Layer 6 of a small transformer language model trained on English Wikipedia (12 layers, counted from 0, width 128). Numbers have three digits each and are written without spaces.
A neuron's activation on a vector x is GELU(weights . x + bias), where the dot is the dot product.

Input weights of the MLP neurons that the questions are about. A number n stands for (n - 500) times 0.0027.
n7 (bias 0.046): 574506356508536513493599612527508586629473663491449480352414563520365416556572666515352499701305528290468547405551494391603708508745448449542502410507635482306481538218539498519503292468753417250512510361424413435611543433641547539515533447531450543451507441360241558501513442524379730455683661391473439555360574428380570659608350464609603407405388550642589454539561637477391675586558
n9 (bias -0.033): 590632457469475437516331472371484221399478429815565558227465466525512470536556684457570506366371382527527521305413674436431379405289440418718481661368562572363710533478378551558533710372658563430575542521496529373475533537588739718363595541613548604551602724405582439701513621500452552469457642485433532494619549502501373423438592467550489331515402373518639342508287480592437587461485
n16 (bias -0.103): 685554519343433363206644445396600658616455442283558469396486573630406487522626404426619369548337481522535437611523480519526344784419496595617511459381499417405615539492475588468414553498446331559354383316484519654413551532585566567505418458602614514360713441442393496413674508590495570568316598386472554483473419613550850495567684429495629355270424453453371512480563536394473635550398
n35 (bias 0.008): 560478433640440565558510668611290424399331505511470513534530606465401478560627450631377567578466681409523623581436569380500456647611640421428261410604473545531342270588495454425644598539577585359422603536487198418553494701679470556463609567605505550498569670374405592331595464504459441509484541572580453485479518439628493497630402426455376672473484271517555695316425518549331406618476
n36 (bias -0.003): 457585528433528588476481457169461397549612788513434502560436425555505315484576501667670700436453647558451323632515368423604358511434437519367471464491618509408546679580362573510645648360483206671566461713402520386608564416435424601551559347398637675335535419487454697589507251448334564385355299535589456279515400671362575599592477457731422605488684508606623449539348527537423540609423
n60 (bias 0.032): 749460463445531519529505422517368362446330645544538516276241589279594373548635282517554610558501309550451575408547516386584480558376572610632600358601551456373549649547394463565566355410619648575442660559447461429548547449576489344623492554384644541749326611334410496441474601502582381448497583586544497502650501608344566427594345405506584412417506430493645521648368627678339603546573
n69 (bias -0.043): 545422619506309480519462653488324485411520328518503558629612472379478616683508469340572527474472519609439506564629376603513578458462449488467474392365424346478635707637646352426344470562527504381529509446443462554601198356512583617401484445652549488529449448534618529495603444527482508616576601489486439549563526643406678227476489596485539295524490514388606401601326619530515431539406
n94 (bias -0.106): 520617530556524566277526378524449513303547295542505364489444507487286214355690857703476512473363603663365471457523383595435481493513695422549544653391574595498629433492429660429440580341562510471714662376467576361584496497465469629263682439646490465450548267404431581645647319545560527583534561677632350421609650661781577535381472300326436449319270331627614354310394766539325524384507
n105 (bias -0.067): 538550592373442416312645607408810595312523560623476492667501435369691470433503587565638397417579371524554394614375469653524487515424639680718532528416489467438406361323457584557461324549417391352527241416437483451347652615293505404452658540606422554501548563410303519500585430503538627473407568513492276650529313469595453698546663455492601462525450395517581586544596513418620549345477
n134 (bias 0.061): 559394595423463405663552784477578592537650428555584373432625422458224625535493352605560382363533369528491553437397536576185628600621496584436460338550532559320420435563324490571441403425520608491229486209567661756373603499360394582721563617428507778427381613471516645366638427669664511289481457569481697608389453403432412492430624615441679362587586331323548568400334347555547488566341
n161 (bias 0.070): 436660463310405524419453494519449407515620234381459432625708556475297632580606601672555482559557425512387508376439547546460579557558448525535438274471560355444350569415589414575497498426510576344524502506540418568390576538619462423543490425346449320530465619460680533416548480559523615617416478570436548656480509650527313409513467528589515473501516716487588502475639619326444423432611
n164 (bias 0.022): 538340465443312379635459327601405371422479667570557463511405385283351417664456606571501615645578531593593429446562634598695193380469495568485534558542370431383392555573284565529548373606549779452562170419373373711580528542573503373781449428527629716450350436483378642386593431554365429420392546552493558462575522534556537553363641445569568618444753559581566428493540585527489526490378
n165 (bias -0.004): 472399478497394397516649598388418459339642474282532475430369347504610407502389687387340454723524453621404474534357587598567550442574539360545413566308415497455471375397388451467428461341603648480547436593412360501452440580671687463589608543438575434701504619561432418518445579692313499522419671737511497302634547523519289472526459404551669817422295548598489645613465502707400647358380
n220 (bias -0.043): 619576593446290541464680394340342550302322554468540531411565523389484559509446500541520430577533521406457619431031452564593601648499541407426497355481542701446326423559624590347592622528337444536601510444519762698765700310498542542558310545463183581514675527488623810674631410355465548571470433524447563685396398344536533331559515444580565637631437353354452536527421412558376435608482
n243 (bias -0.004): 329450273444580589303837321675479513434471370643395572605481502530762830666535646750560658549297671443554216460794398474633369591609560341651306502721511225602478459393566269865440707613331467632456284368558378622357498533315481378460608518447768499612596387323269527567503203507241563559477401407549552474622543563399511620708455545394620297458242529261404668342614456337287685519747
n258 (bias 0.061): 556337575504595431547423506305413372442562449451590466720550527533476546669464598432540573446421593358622440572253560266520574566475720324679255593489436421520503388697462588622424572475292381400316582547586480560271495540531502513467527521465503465622621598607679595524593632499527599565575622359437424419388483384642449801325480463638698261410427612408365481533423501415552452462545
n259 (bias -0.028): 326453606290714548710531313341462429402363460575378515446501383406412750565471376551450373461469253488592679661601548609515485569456521402653471463626602614556557336353417450677363373599540648481580637367146794695495474435325627420691326733517692441452622515638345616598619471694312177424415417678237456325384876484441638310420257577523434156612400541593671539523511566397428590532672
n280 (bias 0.052): 535486370497386547636571425407479436414456310448487572586465420420385642534563376601616657312560564422505629609436524487631494550344541700556758456560630578642365464402418628457443483589397412590639648565515423394541623373668529379302406539635507394396557529449551730471419409475479498427364524476486582568435645480577501424434718373456290522559743558498316547471597458287601558461415
n281 (bias -0.117): 528571648521391276458539472476632586457472499518537682583504287476467342464604346525549431538481312584467586206485650475726499371509401515572400555540395442407550520516493494408436607555509627537444397560465467379575633474679548658565642672553530629394716531602727609415634316675527452419381447390621505432436403534350473447431585553484312419457440474746446591465386501512436546626381
n313 (bias -0.048): 373408677514632407477633714469408229447747237521628477393655589394556524510609476523317557397604521598430531383205788279339454682199650435452302489475648655708496556633378580524704603483270512516700520341323611485455607555342429612651504493556794464692485542422312439494537466746597235395463701503795557492411643354430541297599552432305619502282296708463528575414343602300679480405391
n326 (bias -0.103): 656312565325511503384624549597612575299375606549499632623539593622752357676498547734399419520489700400416374363450540420516555452515653258485429492357555477363736639244279512271394500564478500386342525545232408570669611614545524566580615523549516208424569625416495554355598404540482759581519627507624442393652615502649807331637475485339258528373347455598548459274495603505550393604529
n335 (bias -0.162): 663742562415485552490574606369429434377355528455503499371516680363369428485548653481555602369547627555462407409255552451414477326659539505593310474376546381459428534572420310357231466677359701512508671446388334466594667600321575653528552357573445526537504638462578540360459605514453607526323668643824255474479548705667541567295529310593368525523674397506321568586710543368330590491501
n370 (bias -0.000): 592713417419516331409483658571231549476292565506500491679613500511463274481525749553521530472581704408393410459561379458471574624566502588466446648555583513380583639190543448539496428619462445635564385559541339339746475519509415545508595515322258390681496560322407410582593606578561643461495611390466316690537520448753381652424422357419685391495538457569481412543403450459567684475412
n403 (bias 0.028): 513539499427469386487679515455462554435455413420508641571640518492512616224363663445552576619372378486538414445327434429439673615635380524772405502391589498466402521550517422351267585494271465495656461454531360441522603386520439566505601540591456533471677466517589397692543499560303723603380644461401420429540397674467700509443425727533319456502501488497559523576647559521352595513462
n433 (bias -0.026): 534469365369461300723449565442409169493348486629631585473512674481411393509602612475692546564472593629455672410295460372665506523446527410474483622476443448512416504491245391413540645366677664556644533530338628542541802568519668386439554403581568673402459385591445441544737293582488795437535403659550345612678377453379593342286624266561627391470363330602570167359563635599544649383518
n439 (bias -0.080): 664692331562442537432185467274140589235297671625449518563586533512508611441507480674540421257354671650723616482582331363632505431310579367521565574410310565381308718562383423185561633494517536653478396441326677607449384697417726547649645511430643551638479487611501401554469611538316614541270440622506355834478577347597331287258541564342739397406561388532487671496707517609717504705601
n448 (bias -0.046): 427591283365569627263416642522389495499648530531543452476339405546418625244517556684378511443406596585337283830674374571781392439678421482564491668497593541379258576492505510395575503535309377529493506549611521267468597174413726399391425443598577269742382418468584616360524617726627723619463491612746316563492637663597414633389593604493424374765624534555553556331471525308466505389287
n472 (bias -0.091): 620424475484497365449676478590621477616428500466385503543442462708479541636477258592395605556582425331556316565582568570672580635501489382557359650485326594515490310295277446599560444470647527295594537664553713320558466595385546381340344609622394669586605664440564422746373521609501421394310526659536544452444415403601439456368460270740476564459609507435565540506552360531603367521503
n481 (bias -0.062): 342526823538448404465708455248345403334578417519678788410141318617617423337325520590562316628593683582329548547453131347687512427362621526470395661476439456532484548494453569224476567493586692533478831578337425463462690538466654229618667616345498579612515454462589527779433545577274489161332482596315224475546535525559488355466503676484453284581464721609682415469537683662595639458539
n482 (bias -0.015): 782612442469296350445408480453470439669601688344617368448562525538372483447736519638525297375271418462463439549513586612342423731604364280506576339540521610581339522551425740627424582679597352402404317547536495548609446484653356532631403440595466420625697458595562372587495365511532425438433519602512785211500331737723515576569437591502525411389436495555559371420494581559533446616244
n490 (bias -0.132): 479565621437457564379512506403344554656583453592551468522381431429457313382475543472454364516429603414632532383277418792576593636446379507483379569493481289392445541682578743470460528500352542510559629489611611779352598462557433583587484450308553371568398442411535442528562485682674616602406442451690366614669585560447441500392595468402326253530507571453274412453520569701560674415529
n507 (bias -0.065): 529539583264367576526493573531324476473497677359776188584467484437492403447342434524489456703501431592453533464459518451603572555449251380429475656544492439669421552590364477279386718520570628552443616375306720411354661530501565465624458446290427334255400591365518533371329622572450640763392579502687608321476650513601812605331695458562459360582316303479637547587467597663666726588454

Each question shows a token from some text and the vector x that enters the MLP there. A number n stands for (n - 500) times 0.0092.

"/": 351620495504582352587456578564498220617417519581354295555673429615569393394513591654750434461618550520624462336427526388710529566506448496424553254490547618427542398706597489497472397538563623615391566438657548450416310340688663376531331495695289406346553609432461354578657542479433453653572701489423389295381313385305396441543573546385617633786540799391391603535387371520461307615588
Which three neurons fire most, strongest first? n220, n161, n258

"(s) |": 299494715565627452607454507539633214521476398671387338589573513604468470516583645614602507557620543550589360405520305387626359581547588435481536518473361623415499317787468628219423389573653652508267543414558498446399414334613670259550408466572246388370604514280282368618680491485398501648584577488465267453382409365338588456494600573369605586751619830561398568544452530545436451583646
Which neuron lights up most? n481

" Per": 422545492524533350437380449610681266512431497509362358684645558593523418432626614579747563449529514512651374462490379581671503639431383647456812361521581646534361422696539548445333484508621542570225426396664340513387420333477552353538430455613305442470423447331306194526719425470485494584535732482444508324303394484482594392628673471432655582619672809506339657610410397578399429523562
Which neuron lights up most? n16

"105": 351677571492776407524469499639570311569381461540324269575614401541602395468434524644661507522640481504614377355480597374681416495502486507455665336477538634408491401642401440374454307448601561609299681487583454501511329409632666362568387459635295468349440528358303377538587548505497476672565662522471454317440238549329410461690576524450613638737568855358343668579512432566314329614751
Which neuron lights up most? n60

"ous": 517620484473669399367359492634696246573469448593386348668586456590497413340588596487668442464559518405679466481428407389605568620413363556595761410354404584429466456688564478425329484605606522596296440416677310502434432421638648353520402477521338332443584573350366237525725476431529460692626741494487510366476390399256626331648586587389608605604709765456349686638466475573269479519510
Which neuron lights up most? n16

"un": 318638644509554434400455622589558266618454448660399210574710496589378327483548593566661375464643535359604448409365418434649517470424337666323582427533483567417544422686508534283350515567610572650310571446667470554361391452635691319525436612649267381300541590374343465432621529444387398631547729523480532320340348432512653428529671552408617654759584768494342711448453507520418303493647
Which neuron fires most, and how strongly? n507, at about 4

"993": 428726549441834381396305491674620328591453554587337354767688469508508387353526521602737443529572441518595398395505509406601475555506399530545710462509418598302428301632529497335293385550630503656293536454563415431445340305585580407650363468552308476411581529489255263573629467545512537709530739445526427329491349607337569406557593647401644655547603853456338668531542399443371446471505
Which neuron lights up most? n403

"ference": 382532493494621431615426289560517210609399340705378372669571514612483482529499574588715523546583575531601414461516537495700428574452556545460745406504399681418544395621471643325291327436599529436246566459561500489436448390502534223558359521624311505298566593286344270410642673480411495644707645488359362367338462411385572417554608605435596601757695863494311622528487475473389440586575
Which neuron lights up most? n280

" Time": 435542565424647374562449472634615249589415319573365282641551475642490517478489510557596596537682496509560406411488466494706457541380416546492749447479419665512454463606376615249281295346569538472326653545704514531482445441520662311554316522636241462374460582400428285447680586482509501647602560501328453399257365414392641419539603642466666634804684831446269590593511413491325500588560
Which neuron lights up most? n280

"iod": 371615551462560362426337406601585171605455436578390356607618537525567437445569616545754479553590463518610457467468393523596466643330436665436720455525469625430380475749553594379360523581549457628269473524689333542368416403485547419506331465629295478441533554314325272507716394389498499656592788536445512273384342513334650332622604672380610528555698785524393655615473459584354494492530
Which neuron lights up most? n16

"0": 361614528488580346495444584556576276550439500537382286535633364622572314426511603721681475526606585521635474261374498475724404512437405469420691255495496623376554401661508586492463439564565493624340601438724492469415342485663678427532347441556274420357627512437339377610680493546498481643626677616492439327398298512292434467588624493410517617707590791385297638564461424555299272600623
Which three neurons fire most, strongest first? n220, n161, n281

" Pri": 402635543530549399530373527588601314569462450582338222538729587690491414399649609623789499485576542459630470476445439529648471650554474516493639339469421699434472447590475573449436381551749536552265416406598415511344368450590551392470382425571233357396540477353337281587700544506462575614523675539476511285375397364407576435589531625279643589599689779485306632524379482552329395541590
Which neuron lights up most? n482

"id": 314546648641505520424359570653456216604410425651399336557705581605483214436531460587677392484618399539571550410353401486567571620364480680462509485531393550318479523808612445277335500610548477600202623463745476507462354407633551365480366536555344397361470626419343335512640516558486506620687733529568391302367327499397637314541573624434635635628543782475346683611412445549380471439709
Which neuron lights up most? n69

"T": 232604471493792407398449536587600294605456475560337372611570430597530404413582574617673468523603359645560344367513553431600438456402341570446655329417477611396506441800457496431300397457727533571345497571620428517407355380621687484529395521632269459443621515451288274433714510529466543691579686568411446237473287428302650434481627493462553631657599790590318660522410494498394518550663
The two highest activations, in order: n281, n16

"== C": 413618652536578411508375558496590345520412533645412413612585472559476396416705515620696395363597466533661435327469521458617400595521498565508524374447466570289455282718492534291299483502673565555292538512654433540340338343559513540649423520474275309372545484377238334616718435528471547587599655396508417318523318491309510487579611582392617527765750893555362693657458580469374407550476
Which neuron lights up most? n281

"°": 306606502434755381620455550657524227550414420542405271562668380605626500493417580695607525478627471508635401349595486369674485532485547426469606362552498660469488379649463422579460409488619728568321554425583553489398307311512669387581351588568334446307380550389368345561616473528434536671592764493492422290368316494301396359630649556389618652748564812357281617558513449558357479513592
Which neuron lights up most? n243

" mer": 324587663657520413504409572659543277589467453673320352495669620566468241520545457649734539420642581384603550400434319536643533558527500599508522469575522533333506356695452524362322537562528499662293561572656409455487313413604578299569429461592211385372474489408362287504611586536529492685647661337610470366252373433401564387482505533350735628625616849516318581477452430627410518348639
Which neuron fires most, and how strongly? n370, at about 4.1

",": 439699556483677366428390556616669167493434459565452328641643468597518353332623508623650384401626465544547346355432391475722516499626473442442699288564555577330438389669543510340251471604608625688309497475673474515461333194519608467561373514572331461436520454468380305601692394563430538689589674494542463446411411526297482339532569585353646611682746704467326694562399526523369494541578
Which neuron lights up most? n448

".": 311571644535621389553361639559642195577479409544415276595667405623515339434534548687657442411648478633696414330465452444711434505555531569467665367584515629390534349755533564328393374618590680579363522480615528480338373404596562403571360493500269413297590495336372338533713477577473549659552673539452366375367361515323422388421631509377561595698658747419380594546412488562419473505563
Which neuron lights up most? n134

"06": 366691574418807369554459461569591262636402497546299318587584335600608487452595512684664511551639509587586425347478564436696409532356439491437728352448467635390458460680395517422360349425554470653282542390642435462476421465605683472581390363586233462347527521404341363496704550504531462646611611595405419312401328520331512438584639545417555623729664824397391654556400504515341363631558
Which neuron lights up most? n36

"arly life": 488591577571535456586346574538566220527451465734392301590628459564583358391550432544652309496537603366730520374432440585690438595627402619413633413407510481335459445745409651239386327516581592668258566533649393567394457362497480318477498561608285416435663476334306293646708482447618551611643729328412459309421306474436588438512535427369595543629683746547301704609587553560439564504345
Which neuron fires most, and how strongly? n490, at about 6

")": 261594643621646458440380546612630199554417386619369391662605513597488358470574526622626474505640571534553411420564376416635403476330549536374678486518467588440515403776512540232361500457539538686387603518652554450391343271662629460628314356596249448219494555339310342520693441553411535659553676479514366383335386525443542451617693518377582672641615786552303579508508493524338457458572
Which neuron lights up most? n280

" signed": 277605584498652616566426434664580341478451375597376359658670509699477396397553589689727536394616574462577449445375458444608414607455507460497662427549456657401522248654465531315340368490552619381247595484638559480456344441650584344602454376614301396291507575409296273572688517425437550669632737390446505293344347437458484384539569501343676569627524812522348657558506507612356380536669
Which neuron fires most, and how strongly? n258, at about 3.6

"M": 263582489505791377424410482526587256596446468565409417587578433652449357460576495632620443496650433536606367370494461396661464493432366530426651350436470617439518372708494565540250527519587496621328505540578441401392385328654687477511471580596287416447646513507334184451712526572502491710640734528443430268446297387320607411519601442376557597702576826603302712538416523528461542454669
Which neuron fires most, and how strongly? n281, at about 3.9

"ches": 432603544482643384528383447642517236573499412513309244615618491585511407440624537594660442433661507525553403374575581444673395677474521573488683340493409574316481411675564607403353413547602557599281539374688438429403397381575661378567331348655330351474557548377391195616740544436591576704573621557480508276376362543409561369616510654349572647597576814432364654599429467599339404590451
Which neuron lights up most? n482

" South Africa": 358609489468714408454350495665701301645498514553452338742610418554462391379599517547608413600749502580603314355433514451632530554390389443584645407351457642467471400677398582455333449441531586626238508471701454508448357325501647465626379550528242493332486449469307222616676472502487505692592680400504552313437304509318549381550512675420664638704685850439333559498539486491351556420626
Which three neurons fire most, strongest first? n403, n161, n16

" It is": 272610605561629477507491525673604321545406399513376306592587570651535503430593566724651503489696612530487302390523469385717433479471587444567610467425487697368477289620517545401299492560545617614185510540616522467414280393551566378536475442568236296286654463333347325526640496547443538777573629453605444356349379506425501441596608573283523659636530794362382601489482526552427427558648
The two highest activations, in order: n243, n326

" ": 298742578498560417452338520535595292502448420611360297676704541636511251316637570601711418394674481490636427358451419499706508530480444605571649280489500631429483435750524508384348447521621573569366551438550557501327424366539533442561428436663312421315527510388358356535696504530527642682563677540451463372391293462394525346531655427398543592709694722470317654524391504573384370422642
Which three neurons fire most, strongest first? n161, n105, n490

"00": 372666598458699396495475520646584313603398420556334342545559363636621441425561498725609462454656455509655403291478482386714400561482459486460670326471425626406458407677411519399368326474554567556298658421788520479430437417620616376539358410603242426394460557397347334573660548535548494659634587612426425348430289486343471474547597399428624642824637782364344670600532423550364363625624
The two highest activations, in order: n472, n161

"f": 395715538601591334426508555602629195598418322498401299571584524585505401322543499525742485362563348456588480346445520471630529541553503470398619305573546659312557472614549469428257423513558617594309615555726397415381335388625668402481462382640322394288562614441357337570652558618531532618566791519402495306449378469368607332575465732360581574772611766498419676530423424541452494407677
Which neuron lights up most? n403

" ==": 336543626597518419564365545378582241542512489767479340577613414581521283365535501558607289477562471556710531446454446603650455626644435576481593434554572512430542334734439612120344392520646576632255575530613395588358427329457511346526603487538231473369711497371228359589760474476528559527596756401501380304417407510363576396503545427382620565748694674565368659535565536573474432456390
Which neuron lights up most? n490

"021": 329711573476706434378356506655569402523495474699361286717658468549522438402591560652733394456619514486622412353489422379640459553480489544553602341456533613411528407660562643421323377496564439608256583351567507458370273536657547393563371449616276494362661527488274321515709522547463618700608625476448355283458292540423480407504590593332581531636658822369249692502518495509354472442570
Which neuron lights up most? n16

", G": 342548572497637337502424503589588298534474416612372327519567530629520374530596508627724501374656404552607362462485471425683407477452451485596732338404544574350434296757548586531296462567590594611291507431548412498337313315586640515536407527550265366489570538411388248563739499533427573697628743452484458295517320458332454411575523512374656600623641849504349622558421482535423479435675
Which neuron lights up most? n258

"1": 265719525462602336475485549451600358491432482624356347499705437581487384443504559759722463539563579506614477290459478469792449501428499579416661317562487626369535442625495561400394430463598584582390604436673472457395393390692679351482355471565289427344610517393448404463626536557488521618575639629407401232396275468333440417509631463450541572739501820375421698568437446557383318519782
Which neuron fires most, and how strongly? n161, at about 5.4

" for ": 272738576552639472543476513570537305552385433687319342645632564653471324353712585624684557350714460482550549400444435427669508585587506482570615316500433662403510349700531470295394403494650600570337561428606547415469403390566608537443457378636286439269474454336273291587696457456569563680554658415580413368358298465372406441604603450394614606689638743509303606511437495523377403470669
The two highest activations, in order: n94, n161